Layer 12 of a small transformer language model trained on English Wikipedia (16 layers, counted from 0, width 64).
A neuron adds its activation times its output weights to the MLP's output. To switch it off is to set its activation to zero at one token and run the rest of the model.
A neuron's activation on a vector x is GELU(weights . x + bias), where the dot is the dot product.

Input weights of the MLP neurons that the questions are about. A number n stands for n times 0.0053.
n5 (bias -0.059): 4 25 14 5 -7 5 -5 -24 -1 24 3 -4 -5 -27 40 39 -29 20 -15 70 2 -51 40 31 -9 5 25 -11 -16 -31 14 -18 3 -39 -6 -50 -27 22 -9 47 -8 20 17 -15 30 -48 18 -5 -1 3 25 12 -25 1 30 47 -28 -31 -13 7 -11 -24 -24 11
n6 (bias -0.039): -7 -8 -19 5 -7 6 51 5 18 -24 3 42 28 15 25 -20 -18 -24 11 -5 21 14 6 51 -12 -6 57 -16 2 12 -32 -52 7 11 -25 29 -21 21 1 26 19 25 -39 17 -20 -30 58 0 -16 45 -20 78 9 21 -14 -22 -21 -33 -2 40 -9 33 53 -6
n8 (bias -0.091): -3 -15 32 40 12 -17 21 66 8 -3 -28 -47 -3 47 -20 -36 -40 -11 43 -64 30 7 31 -1 12 -8 34 -24 40 -21 1 9 1 -26 -8 25 -4 -3 38 13 -15 22 4 -2 -2 -20 -18 13 16 2 -10 38 -6 -7 -9 -9 10 -71 -9 49 9 -3 3 -25
n23 (bias -0.079): 16 37 12 12 -37 55 11 -8 3 -16 -12 31 23 -7 57 -36 9 4 23 24 73 -8 53 3 6 5 -48 -12 -49 -57 -60 14 -46 -4 -28 35 -4 -5 15 25 20 12 11 -41 -25 19 -27 13 25 -24 -5 -1 -19 34 24 77 -60 16 4 19 5 26 -3 -49
n38 (bias -0.079): -6 -7 23 -1 -34 14 25 -24 3 31 -63 58 22 -24 25 -1 -21 -48 26 -23 -27 -10 40 21 -13 45 -2 -14 -1 17 -44 -41 -10 -28 -34 -51 42 22 -28 -3 13 -10 21 25 18 8 67 -37 -10 1 -33 -2 32 -6 -28 -10 -2 25 0 -30 20 -30 36 -2
n50 (bias -0.070): 11 -12 -11 -7 18 17 31 0 -24 13 -34 -9 -47 21 -40 -14 10 25 4 -9 -9 -33 -8 39 68 -43 -12 -34 8 -26 -14 -42 -70 25 -8 -7 -16 14 -46 -10 -37 21 -36 11 -19 -19 4 -45 37 21 -7 11 -62 -23 -3 -14 -28 3 -12 8 10 -54 33 9
n60 (bias -0.096): -15 31 13 10 -19 28 20 -3 6 -5 4 41 18 -42 28 37 6 15 7 -16 -15 -33 -20 27 6 0 -23 -3 -36 -19 -66 -27 0 8 -19 -45 -16 3 19 -64 -6 38 20 20 40 -14 14 -19 6 46 21 -17 22 1 -33 1 17 -34 -70 20 -25 -16 84 14
n61 (bias -0.076): -6 1 51 25 7 -23 -10 1 16 44 8 -40 16 -21 12 -19 -42 -36 10 38 48 -9 -11 50 -3 -10 8 6 -33 -17 11 -32 -4 58 7 -24 13 -31 19 -32 33 3 2 11 1 -46 -2 3 24 61 36 56 35 25 23 -3 9 11 3 -15 -1 -41 -7 13
n75 (bias -0.121): -47 -27 57 16 -2 -4 -11 1 23 18 20 -11 -33 30 -19 -35 9 -4 6 48 34 -17 17 82 -9 2 10 32 -20 19 -22 -22 -21 -30 0 9 -22 -28 43 -5 7 -36 3 -9 51 30 -18 -36 27 -12 -18 -34 -67 -8 -16 -6 1 -19 -37 2 -13 -13 24 3
n80 (bias -0.092): -30 21 34 4 -23 52 17 26 20 10 -31 -60 -76 21 -36 36 -40 -11 -43 27 6 6 15 19 -28 -8 -43 -17 6 -30 -5 29 -21 -8 -4 3 6 -23 49 1 -7 -12 29 7 16 11 -12 23 -7 23 -7 16 -8 3 26 55 -37 -23 -3 4 77 -43 15 7
n84 (bias -0.059): -29 -26 4 -3 9 19 -26 19 45 -16 -34 -11 -14 48 42 -4 10 -24 -10 -33 24 -3 39 -6 46 -37 -45 -10 8 15 -32 -1 7 56 -11 -32 -19 33 -2 -22 42 -2 21 -14 -25 -44 -10 17 6 39 -14 11 -10 -33 -8 -11 -37 40 18 -11 34 -36 29 -44
n86 (bias -0.071): -13 -36 32 3 -25 -11 3 12 -36 28 -6 -22 3 5 8 16 12 -66 -33 -2 7 -44 -15 23 -14 25 -33 -3 19 4 -15 2 -34 -10 -40 6 -1 1 5 -7 -10 -30 8 4 15 27 -3 3 3 66 50 32 24 31 -41 -1 16 -10 12 51 30 -63 12 -5
n93 (bias -0.050): -8 31 25 0 16 -20 -1 -2 9 10 0 -25 30 -37 52 9 9 -7 13 18 4 -39 -26 32 19 7 -9 -70 17 -24 -30 -20 47 -20 -18 29 36 44 15 19 12 43 71 6 0 -11 40 -23 11 17 26 25 -48 -44 -18 41 -3 -38 -50 -56 3 6 -15 2
n117 (bias -0.051): -15 -9 6 -7 -48 38 12 -27 6 39 -37 -4 -6 -38 31 25 3 -7 53 -2 -36 -49 -11 42 -29 -18 33 16 36 -41 -69 -30 4 21 -3 -29 27 -12 32 26 -17 -7 -22 -14 14 -12 35 -21 -25 18 31 32 27 52 -57 -9 -1 -20 67 -5 -7 -64 -33 -3
n124 (bias -0.105): -8 20 21 25 -11 36 -1 8 38 -21 2 -19 29 -15 -18 -6 2 -22 7 -35 -27 -25 94 -16 14 3 -53 -54 -34 -1 19 17 7 16 -7 -36 21 60 39 29 23 -2 41 -34 -57 -10 10 -13 22 51 33 -32 45 11 -3 42 -2 -52 0 -2 -20 6 27 -20
n127 (bias -0.046): 41 17 33 8 -18 11 -8 18 31 10 -17 -28 -13 -10 -18 1 50 -33 -10 14 -6 -10 -27 15 -26 -28 -10 14 -22 -56 29 -12 18 -46 -67 -7 -10 19 -1 16 29 40 11 -37 -11 -15 -5 6 -1 59 76 10 -10 55 -31 24 5 -40 -27 21 -21 24 -25 43

Output weights of the MLP neurons that the questions are about. A number n stands for n times 0.0065.
n5: 25 4 -25 26 -9 14 11 35 -14 18 -40 -16 7 3 -16 -41 4 -10 7 -14 -44 22 -25 20 6 -11 -27 -5 -15 -7 12 -9 9 21 -3 -21 -15 -13 -4 -9 52 -10 1 -6 -27 26 21 -16 21 -11 -21 19 11 16 5 -25 20 -23 13 -3 30 47 -26 6
n6: 41 -2 -20 -15 26 32 -55 -6 -51 -5 -28 21 1 3 -13 -18 -16 29 -7 -2 -10 -12 5 -5 -5 -3 -24 21 -12 26 -27 20 -2 16 21 1 32 -21 -4 -1 39 12 5 17 24 -16 15 52 -16 18 -17 36 -37 11 27 -31 -1 -35 -15 -3 -3 -12 3 10
n8: 2 4 -23 26 8 3 3 -2 -28 -10 -27 21 1 -35 -12 32 -42 -35 -20 26 -52 -38 0 5 95 6 -47 10 23 1 -26 11 -6 -2 -5 -12 38 -25 -22 -1 3 13 -27 -4 2 4 25 -17 -40 1 6 6 -34 -18 -6 22 0 3 10 -1 21 4 -24 35
n23: -19 0 10 -76 -26 -33 14 -37 -15 -11 -2 -12 9 -24 -7 16 3 16 -17 27 27 10 5 -7 56 -6 37 -8 -13 -35 -14 7 28 12 -12 -27 -37 35 3 17 3 -4 -16 27 -15 21 -8 -53 5 -32 -11 17 -3 0 -33 2 -3 -1 6 15 45 21 23 29
n38: 9 22 -20 7 26 25 -14 15 -31 -14 -2 6 -13 -7 -5 2 -18 -7 -14 -15 -4 -44 -28 -1 11 -10 33 27 -24 28 19 12 -1 7 -32 -66 -6 -33 -8 10 6 30 6 -9 7 -29 7 -14 -32 12 10 31 -14 -36 10 5 -23 26 -13 61 -40 4 2 -13
n50: -9 -11 -27 6 -24 -25 30 20 -5 -37 -15 3 -19 9 -31 -2 37 19 17 -42 34 42 -40 -8 3 -4 3 7 -20 20 -24 1 11 20 -16 12 -18 16 24 -34 17 -33 -20 -7 -23 -18 16 25 1 -36 -25 30 13 -8 -20 -8 11 -8 -15 0 -26 6 -27 30
n60: -5 12 -11 -47 -15 8 23 -17 -22 -34 -9 49 15 23 28 -13 21 23 -3 33 28 -31 18 20 -6 19 24 -11 36 0 -2 -3 -2 -18 18 33 -14 -17 4 3 11 -9 -9 31 -20 6 9 -13 -11 16 -55 -22 -5 9 39 -18 36 9 31 -30 17 -3 -18 -24
n61: 4 -5 -10 -52 -40 -7 34 20 9 -39 -26 -10 45 -23 8 -2 23 -11 -6 34 -20 -17 -29 -4 -5 17 -11 25 19 16 8 -3 -20 -12 -46 -2 3 29 22 3 5 -10 32 10 -11 -26 -16 19 32 7 28 -10 -24 4 -15 2 12 -6 18 13 2 25 13 36
n75: 19 11 26 28 -29 -17 15 24 22 49 64 20 -25 -18 16 7 -9 -16 -14 8 -37 33 14 -13 65 -30 8 -15 27 -28 -23 -1 14 1 41 -23 34 -12 2 39 42 4 43 11 14 -9 7 28 23 -3 8 -20 26 -6 5 10 4 5 25 -21 -15 7 -24 -6
n80: 22 -26 12 -23 -7 -29 30 -4 -14 22 20 -7 18 -20 8 -25 52 -27 -22 20 -10 -5 17 11 30 21 36 40 9 -21 -18 20 22 12 0 -2 7 -32 -39 10 28 -28 -17 9 -29 -24 -25 25 22 11 2 -10 -41 -23 3 19 41 6 1 30 -30 22 14 1
n84: -1 36 7 -20 41 30 63 6 9 4 4 18 17 -17 -8 31 5 0 -3 -14 22 2 15 17 9 -9 -20 -19 0 -1 0 52 5 -19 13 -8 -10 11 12 -1 -6 12 -17 27 -35 11 10 -35 -12 27 -4 -20 10 -9 51 15 9 7 -12 4 3 -6 24 33
n86: -41 67 -32 -16 -24 13 10 10 17 -12 31 2 37 -33 2 -37 -22 18 16 -32 -18 -1 18 11 -5 3 17 -8 -10 -12 22 -2 -8 19 8 -8 21 6 30 0 -3 12 -13 12 -45 -23 18 -5 -22 -18 -38 -26 13 11 13 12 25 -12 22 6 -4 -25 5 -3
n93: 7 -19 -44 18 -5 25 -17 -13 16 2 15 9 35 8 -27 27 1 33 29 10 45 19 6 14 12 7 -34 -15 -9 1 -17 47 -4 47 -1 -9 50 -22 -29 9 22 3 21 -14 19 3 -4 -19 24 -39 -22 9 18 41 9 -10 24 23 -10 -18 2 -6 6 15
n117: -23 36 2 -46 -3 17 2 -22 -11 14 -31 16 10 38 -18 -27 -22 36 6 20 4 5 -12 -9 21 11 -68 -34 -25 19 2 25 -6 -2 -6 0 -43 0 -19 -10 -5 3 -6 -27 -27 -8 13 15 -30 10 -23 -35 -61 -5 -24 27 3 -23 11 -30 1 -56 4 -20
n124: -17 -19 -31 64 43 6 10 6 -31 -20 17 -14 28 53 -13 26 -33 29 -14 -13 21 -11 0 -11 22 -9 -11 15 22 -4 -21 -7 1 -30 2 -13 -10 18 34 -25 26 40 -14 -3 53 -11 22 -53 31 -20 41 30 33 -22 30 -23 -19 -4 -5 41 20 -28 -22 56
n127: -11 6 26 -3 -13 -24 9 -33 8 -22 -16 8 10 8 -6 -15 -40 13 14 4 46 18 4 9 -28 22 5 -38 13 0 5 4 -15 11 63 -17 12 -32 -4 82 -12 11 17 23 24 -38 17 36 28 -23 -9 -17 11 -6 19 14 56 -30 -12 37 48 -12 -9 -43

Each question names a token from some text and the token that comes next. It shows the vector x that enters the MLP there. A number n stands for n times 0.076.

Then comes g, the gradient of the next token's log-probability with respect to the MLP's output, scaled to length 1. A neuron's effect is roughly proportional to its activation times (output weights . g). A number n stands for n times 0.0054.

"é", then "r"
x: -3 3 1 -68 0 -2 -9 20 -21 -4 6 8 8 19 9 -9 16 -9 0 -13 -36 7 -10 3 -46 -4 6 7 20 21 -19 26 3 9 15 -5 10 -14 -8 -7 -7 3 17 21 18 0 -6 -12 16 6 1 -8 -16 -21 -10 -19 5 15 12 2 0 -5 -8 2
g: 24 -2 -31 11 1 -11 -22 53 45 8 7 17 -29 -18 5 19 24 -15 4 -33 13 9 -37 40 4 27 26 13 -16 -15 -1 -21 11 0 -10 -25 14 11 -28 -9 -27 60 -2 -1 16 -17 41 -22 5 -4 -25 -14 -35 -7 34 -47 15 23 -26 -6 21 8 31 -8
Which neuron, switched off, raises the next token's probability most? n117

"ly", then ";"
x: 18 -9 -7 -71 -4 8 -15 0 -2 6 -7 4 19 5 -19 7 6 -15 10 15 -11 5 -30 -1 -11 10 -11 -1 0 8 12 26 -2 3 2 -7 -1 -13 -9 -13 8 2 -22 25 9 -2 -9 -19 -31 -16 -1 -2 -45 -1 0 -15 9 3 1 -26 13 -6 -14 -22
g: 1 -36 30 -5 16 3 -11 -12 -13 21 15 -16 18 -20 -10 -45 -11 19 38 -42 -34 18 -9 -29 7 14 27 -30 -7 -2 36 -30 -47 9 -3 3 -10 -11 18 -30 26 -22 -2 9 -55 -17 -8 14 -22 -8 3 -36 -35 12 5 34 1 19 4 12 45 -7 24 34
Which neuron, switched off, lowers the next token's probability most? n93

"at", then "che"
x: 9 23 14 -41 14 3 -9 2 -40 -5 -3 -22 1 -2 14 -10 -8 7 -34 -52 18 3 -30 34 -33 6 -19 35 -14 -1 -4 -6 16 8 -12 -7 9 -22 8 -5 5 -2 -2 0 -20 -26 -13 13 -7 -9 13 -13 -7 -20 41 0 14 30 13 -6 1 1 -2 -6
g: -41 13 18 -45 9 13 -1 24 32 3 -46 -4 -13 -14 -7 12 25 -32 -3 39 -2 -38 4 1 -39 -21 2 -14 -8 22 -3 16 5 10 3 9 -3 38 -21 16 -16 22 26 17 45 32 36 25 7 29 -7 -12 19 27 -23 21 18 -7 20 0 -5 -52 31 36
Which two neurons, each switched off alone, lower its probability most, in order? n61, n84

"o", then "x"
x: 6 -18 -7 -32 -22 -11 -26 3 -4 5 13 30 -13 12 22 -3 0 26 -23 -4 -6 1 52 -13 -21 34 -17 -7 33 -27 7 19 -24 17 22 14 -16 11 0 -1 17 -21 -22 17 -5 11 1 13 2 3 -19 11 -10 -6 -15 -8 20 -4 12 34 -8 -11 24 32
g: -44 -15 -10 5 -27 -13 23 31 -14 16 49 2 -22 1 41 -14 -35 -27 -9 21 13 -39 40 25 -1 -33 41 3 -3 9 25 -35 -7 14 -18 18 18 34 28 -1 5 -18 -4 8 -26 20 7 2 -10 22 -15 -11 -4 -40 7 31 -11 -28 15 -27 -4 -43 24 -26
Which neuron, switched off, lowers the next token's probability most? n86

"C", then "ol"
x: 3 17 7 -36 7 -16 -15 11 26 -1 9 -20 4 7 -28 -33 -28 43 -12 4 5 4 -12 -15 -25 -2 0 4 -13 -1 19 -1 21 -19 25 7 28 -18 0 4 -5 -23 8 -15 11 -12 0 4 -14 -45 -16 -31 5 -6 7 -3 24 17 -2 3 -23 33 12 -1
g: 24 23 1 -10 -11 0 -17 -11 33 10 7 -11 -27 -7 17 36 18 17 36 -2 8 -6 -12 32 6 -8 -23 -2 20 -39 -24 -24 35 -14 -4 -42 -1 -5 -35 43 32 35 -10 -24 5 59 -3 -18 2 23 -21 22 -29 0 -17 -42 28 8 -15 -4 -11 26 -30 41
Which neuron, switched off, lowers the next token's probability most? n75

"g", then "y"
x: 16 21 -10 -51 12 -24 17 -12 -22 -7 24 7 1 18 -18 -10 7 25 2 -38 -21 -8 2 17 -30 12 14 -1 -11 6 34 7 6 1 -21 -25 13 -10 20 17 0 -1 -7 -12 11 20 -3 25 9 -2 19 -29 -15 -7 7 0 -8 -17 3 -19 -3 23 -15 12
g: -11 -43 38 23 -1 -14 -4 -55 -3 -19 -8 26 -54 -13 43 -35 -9 4 -19 27 -6 8 -12 6 -7 -12 -13 -21 -32 -31 33 -3 -6 -18 20 15 -30 3 12 -25 -4 1 38 9 -24 -26 22 -1 -10 18 36 -28 -11 -5 -12 33 -38 -45 1 22 -23 -13 3 -12
Which neuron, switched off, lowers the next token's probability most? n127

" J", then "im"
x: 2 4 -20 -43 -3 -17 15 6 -11 -17 -10 1 -6 -16 11 25 -21 13 -17 15 -11 7 11 -11 -30 -1 24 1 -12 32 21 17 15 -13 22 -11 -6 -15 -1 9 -4 17 16 9 15 -13 18 0 5 -54 -9 -16 -38 14 12 -19 -5 -1 3 17 -26 49 -8 -2
g: 20 -37 0 1 -7 -29 6 13 -21 9 -11 -22 -5 -26 39 -10 47 -24 -2 2 -3 -26 19 -40 15 -20 30 31 -22 54 31 -21 18 -24 -7 3 5 -29 -8 24 28 1 23 11 -19 14 -23 20 7 4 -31 5 25 15 14 -31 -9 -59 -8 -19 14 -7 -51 6
Which neuron, switched off, lowers the next token's probability most? n5

"d", then "v"
x: 22 10 25 -65 -1 10 -8 -2 -10 -11 -14 -3 25 15 -1 -3 1 -8 19 -4 -27 19 -4 18 -30 28 -6 8 0 -11 16 27 0 -5 -12 -5 6 -22 -10 8 -6 6 -12 9 6 14 3 -16 2 -20 10 -9 -24 1 25 -15 22 2 1 8 -2 43 -12 1
g: -14 -23 39 24 24 22 17 42 19 14 35 -37 3 -54 13 -30 -31 -38 17 3 17 -9 -34 23 -2 21 -14 -9 29 9 15 35 9 11 7 -18 -11 -4 -19 -28 -8 57 25 10 34 29 25 -3 -4 24 -7 37 -5 16 18 16 17 26 -21 5 20 7 -7 -12
Which neuron, switched off, lowers the next token's probability most? n127

" —", then "N"
x: 34 23 0 -33 19 -21 31 18 12 -12 1 25 -1 5 -17 -30 13 22 11 -30 -12 -16 -2 -7 12 -18 -10 3 -16 4 20 8 12 4 2 6 -13 12 8 3 -2 7 7 24 -9 6 -4 1 -57 -2 -22 -22 -16 -12 31 3 -2 -3 -9 15 -16 45 2 -5
g: 2 14 4 15 -3 38 -13 44 21 -43 -34 -7 -31 -37 -7 -5 -2 25 -40 33 25 14 21 6 -6 -43 7 -26 6 32 -11 -5 19 -12 8 -21 4 -32 14 30 -49 7 23 4 10 -12 -11 44 22 -5 -10 -14 -25 -14 11 31 26 19 -41 -10 -19 11 39 -1
Which neuron, switched off, lowers the next token's probability most? n6

"sh", then "ud"
x: 13 31 -24 -64 21 -5 6 -7 2 -16 8 -2 -2 -18 19 -6 6 0 -18 6 18 -5 19 -4 2 35 15 -5 5 -5 -7 -16 16 -9 -10 1 -22 -11 11 1 4 -13 -33 1 5 -17 19 -10 -11 -32 5 -18 -10 5 -8 10 2 5 -29 6 -3 7 -42 9
g: 62 -33 -2 -10 4 -22 -17 37 -15 11 26 -26 2 -24 29 -34 -13 19 -18 -10 -24 -14 22 -6 -32 4 0 6 0 27 -23 12 37 0 -12 -15 54 -17 37 -1 -35 21 -15 29 10 27 -41 -7 -3 2 -11 8 9 13 0 -9 5 -19 -3 57 44 2 11 -16
Which neuron, switched off, lowers the next token's probability most? n5

" ", then " |"
x: 32 -10 22 6 27 -2 -11 0 -6 -10 13 -2 29 -12 -2 -1 -2 7 6 -29 16 -27 -17 15 -34 10 7 -9 31 -5 -11 14 9 15 49 10 -14 1 18 3 14 10 -17 10 0 13 16 14 -27 27 -8 -23 25 15 40 -29 -3 6 11 0 -5 0 -39 17
g: 6 9 -13 -15 30 -24 -2 -19 -8 8 24 37 25 13 -14 28 -27 24 -12 -48 -33 -8 -17 -4 22 15 -3 43 -6 10 -17 58 -2 76 12 -12 -24 36 -18 -9 38 2 -19 -13 -23 9 -16 -6 2 -16 -15 5 30 -4 10 -14 -13 -34 11 -17 -20 5 -23 25
Which neuron, switched off, raises the next token's probability most? n61

"N", then "/"
x: 28 0 -8 -1 -5 -20 38 0 -3 2 4 1 14 -9 -5 -1 -23 18 9 1 -10 9 -3 -5 -25 1 6 33 35 -19 34 2 5 19 39 10 22 -5 10 -6 20 -22 -29 18 -16 -19 -21 4 -22 -15 -17 -26 3 -13 -32 3 16 9 -16 6 -17 52 3 -8
g: -9 -3 -20 24 14 -20 -12 -15 2 6 6 -48 -10 -27 -7 -24 55 5 -20 -38 8 41 6 9 14 -16 11 5 0 -24 15 -52 14 -8 26 5 32 -37 54 10 -3 -18 -28 25 -29 -13 -16 19 -10 -32 29 13 12 39 -2 2 19 48 -13 15 -4 -24 -5 19
Which neuron, switched off, lowers the next token's probability most? n117

"t", then "ock"
x: 36 -9 -19 -22 -13 -11 -19 -12 -3 4 12 -37 -3 3 -18 -12 -20 -6 -31 -18 32 -28 12 -3 -17 42 18 10 17 2 8 6 15 -25 -34 7 4 -22 12 -18 9 19 20 -4 9 -20 0 14 -29 -17 -13 6 -11 11 47 -14 7 4 12 -8 -4 15 0 17
g: 35 39 24 25 -34 -13 34 -3 10 12 28 -14 -19 17 28 13 0 13 -11 25 -8 4 -4 -9 1 -2 2 -19 10 -21 30 20 -12 -33 21 12 -11 3 48 12 -4 3 -22 9 -22 10 -27 -34 -2 17 -8 11 -31 72 -21 59 -9 -21 -37 31 -15 17 -7 -16
Which two neurons, each switched off alone, lower its probability most, in order? n6, n93

".", then " Ro"
x: -2 28 17 -37 -9 -10 1 10 -43 -5 2 10 3 -7 -9 -20 10 -19 20 2 -19 13 22 -2 -33 11 -12 21 -4 24 -10 31 5 0 4 0 2 -24 3 13 3 -11 6 -13 15 -3 14 -5 -27 -64 5 -48 8 -1 3 -10 -12 24 3 13 13 -15 -11 -11
g: -4 -8 9 -15 13 30 3 9 -4 -58 -14 18 0 -3 -6 -29 42 -9 57 9 -11 2 17 12 12 18 -25 -15 26 2 -3 4 29 5 -14 -23 -33 -26 38 -17 15 33 30 41 -16 24 -7 8 -29 32 -20 12 5 21 -35 25 -10 53 -7 27 -4 33 14 24
Which two neurons, each switched off alone, lower its probability most, in order? n38, n23

"i", then "ley"
x: 0 4 -23 -58 -9 15 24 -25 -27 -3 4 17 19 0 -4 -19 -8 4 -18 -5 5 -3 -10 -9 -51 6 2 -6 -4 11 9 -1 13 -3 6 -19 -8 -30 10 3 12 -4 -11 26 -2 -8 4 15 -13 25 -14 -9 -10 5 0 -19 14 -14 2 13 -2 -15 30 -9
g: 6 11 -14 10 4 35 20 -57 -7 16 -18 13 -22 3 46 -5 -10 12 8 49 -21 -27 -11 9 14 64 -44 1 -4 -10 -37 21 -8 9 -11 28 9 -1 21 49 6 -14 -16 -16 17 3 2 32 22 -2 36 19 -2 38 5 -18 7 42 -10 25 21 -5 13 -10
Which neuron, switched off, lowers the next token's probability most? n6

"ative", then " American"
x: 14 -17 -38 -50 5 0 16 23 -4 -4 7 13 0 34 -14 -8 10 7 0 -38 9 10 -5 6 -12 -12 13 12 1 -3 13 20 18 1 -1 -5 -4 19 6 28 -9 4 5 31 0 7 -21 2 -27 -47 7 21 7 4 26 19 -20 10 -14 2 6 -31 11 -16
g: 29 6 -35 0 -26 -42 0 5 -28 4 12 -20 -18 -5 2 8 -11 26 8 12 30 -12 -38 -14 23 -1 6 31 8 -2 46 47 51 7 -26 -29 12 -43 41 17 40 -21 37 4 -1 11 24 16 14 9 -21 20 -39 21 4 -3 -30 -2 -17 7 24 19 25 0
Which neuron, switched off, raises the next token's probability most? n23

" |", then " "
x: 17 10 -9 -20 15 15 4 -12 -11 -15 -4 -18 21 -10 2 -5 -9 10 -12 -24 6 -9 10 27 10 13 18 -28 16 -1 2 22 6 -13 11 -2 14 1 -5 -9 4 0 -7 27 -4 -7 11 12 -95 -6 -1 -13 2 -20 10 -3 3 10 8 -19 13 7 -13 20
g: -24 18 -2 -25 51 -2 -36 39 -32 1 -10 16 -2 29 -7 14 2 -36 21 10 5 -1 -40 -28 -25 -1 -5 9 7 -8 10 14 66 29 -12 9 25 0 43 -20 40 18 -34 3 -9 0 -25 4 -14 -7 -29 6 1 -12 1 -23 -32 -41 0 3 -8 5 -50 -15
Which neuron, switched off, lowers the next token's probability most? n38

"qui", then "n"
x: -19 41 9 -58 20 5 -17 -3 -4 -1 -2 3 -18 2 1 0 9 7 -6 -5 -26 19 4 -6 -25 28 18 12 -16 1 -7 21 16 -2 20 7 11 5 -9 -20 -11 -15 -9 1 7 32 -4 -6 46 18 -2 -6 16 -18 1 -4 18 9 -16 -9 10 24 8 0
g: -31 5 -5 10 -2 -10 8 57 -2 4 6 2 -3 -22 17 36 10 -16 33 12 -29 -3 -24 -5 -1 -6 -13 34 8 14 35 22 56 18 8 4 8 -11 -6 -28 -22 22 -5 -7 62 -18 13 -14 -18 29 25 2 -23 55 30 15 -29 -11 -7 -42 18 -35 14 10
Which neuron, switched off, raises the next token's probability most? n60

"ji", then "b"
x: -7 14 -15 -63 4 17 -12 -15 -18 -15 -11 26 18 11 4 -13 -15 -1 -6 5 19 -23 -15 -15 -33 15 -4 4 -4 3 20 -15 31 21 5 -19 -20 -15 2 -14 -8 -16 9 16 -15 -13 13 -14 2 -2 -18 -5 -12 -4 6 2 0 8 10 -3 4 -4 32 -16
g: -15 -5 29 -10 -4 -29 13 -9 41 -35 -13 -16 3 44 9 -8 -3 7 -14 16 2 53 0 -20 -17 42 -32 -12 13 7 13 12 -61 -10 -27 -21 -31 18 -9 -10 -20 -9 -26 -12 60 -23 13 6 43 9 19 13 -5 -46 19 21 3 15 -13 22 5 -23 -1 5
Which neuron, switched off, raises the next token's probability most? n6

" post", then "al"
x: -7 -15 -38 -72 -3 9 2 -4 12 2 19 2 -13 -6 13 5 -2 -6 -14 -8 4 23 21 -48 -3 -5 3 -2 -22 -11 -3 -13 -9 17 6 -2 -15 -21 -2 12 -13 -19 -12 10 -22 1 3 4 4 -25 -10 0 4 -8 25 -3 -1 -1 1 6 3 4 -30 -8
g: -11 13 28 -3 -19 14 21 16 31 14 -19 -50 -39 3 -20 17 -1 -10 13 -18 12 -4 -1 4 -8 -21 7 -8 -18 3 -33 -30 -26 -24 -22 -16 -5 48 33 33 -26 14 49 -26 46 -10 12 9 24 21 -7 -14 3 1 17 49 -3 -35 -31 -20 6 -31 -4 -39
Which neuron, switched off, raises the next token's probability most? n23

"|", then " Me"
x: 11 1 -7 -41 1 -13 12 18 -47 -26 1 -12 3 -8 -5 8 -12 -8 4 -10 23 -4 0 -33 16 7 -3 6 -6 -9 17 27 8 9 11 -15 2 10 19 18 -14 1 8 36 -17 18 -8 -22 -59 -14 5 8 -1 -17 4 -20 -1 17 -8 25 -6 0 -4 6
g: -22 -20 -26 -11 -21 17 17 11 -37 23 -1 36 -4 -25 33 18 -8 -38 33 -32 8 -13 -32 4 -9 3 15 -4 -27 41 -6 1 -19 23 -5 11 14 -40 -13 9 10 5 53 -26 -13 -24 -13 -19 8 21 0 13 -17 15 -24 80 1 2 -8 3 33 -25 21 0
Which neuron, switched off, lowers the next token's probability most? n124

"ak", then "ing"
x: 3 32 11 -45 -4 2 11 -26 -36 1 3 -2 10 21 -19 -7 1 -6 8 -13 3 -7 -3 -30 -26 5 -19 -11 -2 1 18 11 46 13 -15 14 -7 -10 3 0 -13 -15 -6 22 -15 -22 22 24 33 -29 -6 1 -3 -21 -10 5 -2 22 27 -22 1 25 11 -11
g: -1 11 -8 -3 9 -13 14 -15 42 20 -7 16 -17 -20 17 -12 26 24 28 26 -11 16 -3 38 -8 30 17 -11 14 13 -19 13 -26 19 4 -11 35 -32 16 5 -3 -23 -31 -11 -6 3 36 33 43 -19 46 12 -16 63 -5 1 1 -26 -4 6 -4 41 -42 -48
Which neuron, switched off, lowers the next token's probability most? n124

" is", then " of"
x: 24 -3 -10 -67 -12 26 2 -4 5 -6 6 -15 4 11 6 -18 -19 -2 4 -8 -9 -9 5 -52 8 -30 0 1 -3 -12 11 8 25 17 25 -16 5 -21 -9 -1 4 -2 -13 22 -3 16 25 -17 -24 -14 13 -4 -1 7 -7 0 5 -13 1 -5 17 -10 -15 7
g: 21 -1 2 -4 24 -13 -4 -21 1 46 -17 23 6 -2 23 -29 -10 20 5 24 5 22 4 -3 -7 29 35 -18 -16 -17 -33 2 1 1 -5 -35 39 18 2 2 -10 -24 54 20 -17 -9 -16 4 36 -18 15 -60 -55 -8 29 9 -37 12 6 22 42 -35 -18 6
Which neuron, switched off, raises the next token's probability most? n127

"y", then " h"
x: 10 20 -8 -76 3 6 8 -11 -2 0 3 -7 1 2 -17 0 7 -5 4 10 -11 3 -25 -14 23 13 -10 7 15 5 -2 9 21 -10 18 -16 20 10 -3 -6 -6 1 -25 1 -28 3 10 2 5 -43 -19 -13 -15 6 3 -1 -19 8 5 -7 -10 -26 -4 14
g: 9 -14 -14 -8 -6 -15 -27 -2 9 -37 -10 -7 -36 28 11 17 37 -13 52 21 15 21 0 4 -12 -3 -29 -25 -21 4 25 13 10 -3 14 -11 5 -12 19 -15 22 0 -34 -16 -14 -24 23 7 -25 34 -2 29 46 53 -31 -46 36 20 -5 41 -16 -9 31 -30
Which neuron, switched off, lowers the next token's probability most? n50

" |", then " Ba"
x: 28 7 0 -47 -4 -4 26 5 -25 -20 2 -19 4 -1 -1 -8 -8 5 -4 -19 4 -3 2 -18 17 2 4 -10 -4 -6 2 28 5 17 35 -20 7 -1 4 10 -13 -4 2 31 7 12 9 -10 -73 -27 -3 -2 -6 -16 7 -1 1 -2 6 15 5 8 8 2
g: -27 1 10 -11 -15 -39 14 14 -9 34 -20 27 45 12 38 13 -26 -52 34 23 10 -34 6 -26 -3 15 -13 -19 -18 -3 6 -10 5 -21 -28 -11 -18 -15 21 21 -40 38 22 -30 14 -15 -10 -13 5 39 -31 16 -14 14 -39 1 -21 -30 4 10 30 -19 38 -9
Which neuron, switched off, lowers the next token's probability most? n50

" |", then " \""
x: 8 7 -7 -30 13 -14 32 -13 -17 -12 0 -3 20 -20 -11 -6 -31 0 -11 -15 9 -5 -1 -26 -10 12 -10 -5 17 12 -15 47 11 0 6 -6 14 8 15 -6 13 6 7 18 -23 17 8 -4 -78 -5 6 -4 -14 -10 -17 -2 9 21 14 2 -11 12 -6 4
g: 52 0 0 12 -6 -1 14 1 33 25 4 -9 10 -41 10 -19 -2 -39 -35 -36 -15 20 22 -23 18 -36 -26 30 -8 -3 0 -11 17 10 10 5 7 -13 -23 0 52 -12 -3 -14 -14 -22 57 7 8 8 46 0 -45 0 -34 -8 -9 -25 -42 -1 -5 -25 -24 -22
Which neuron, switched off, lowers the next token's probability most? n60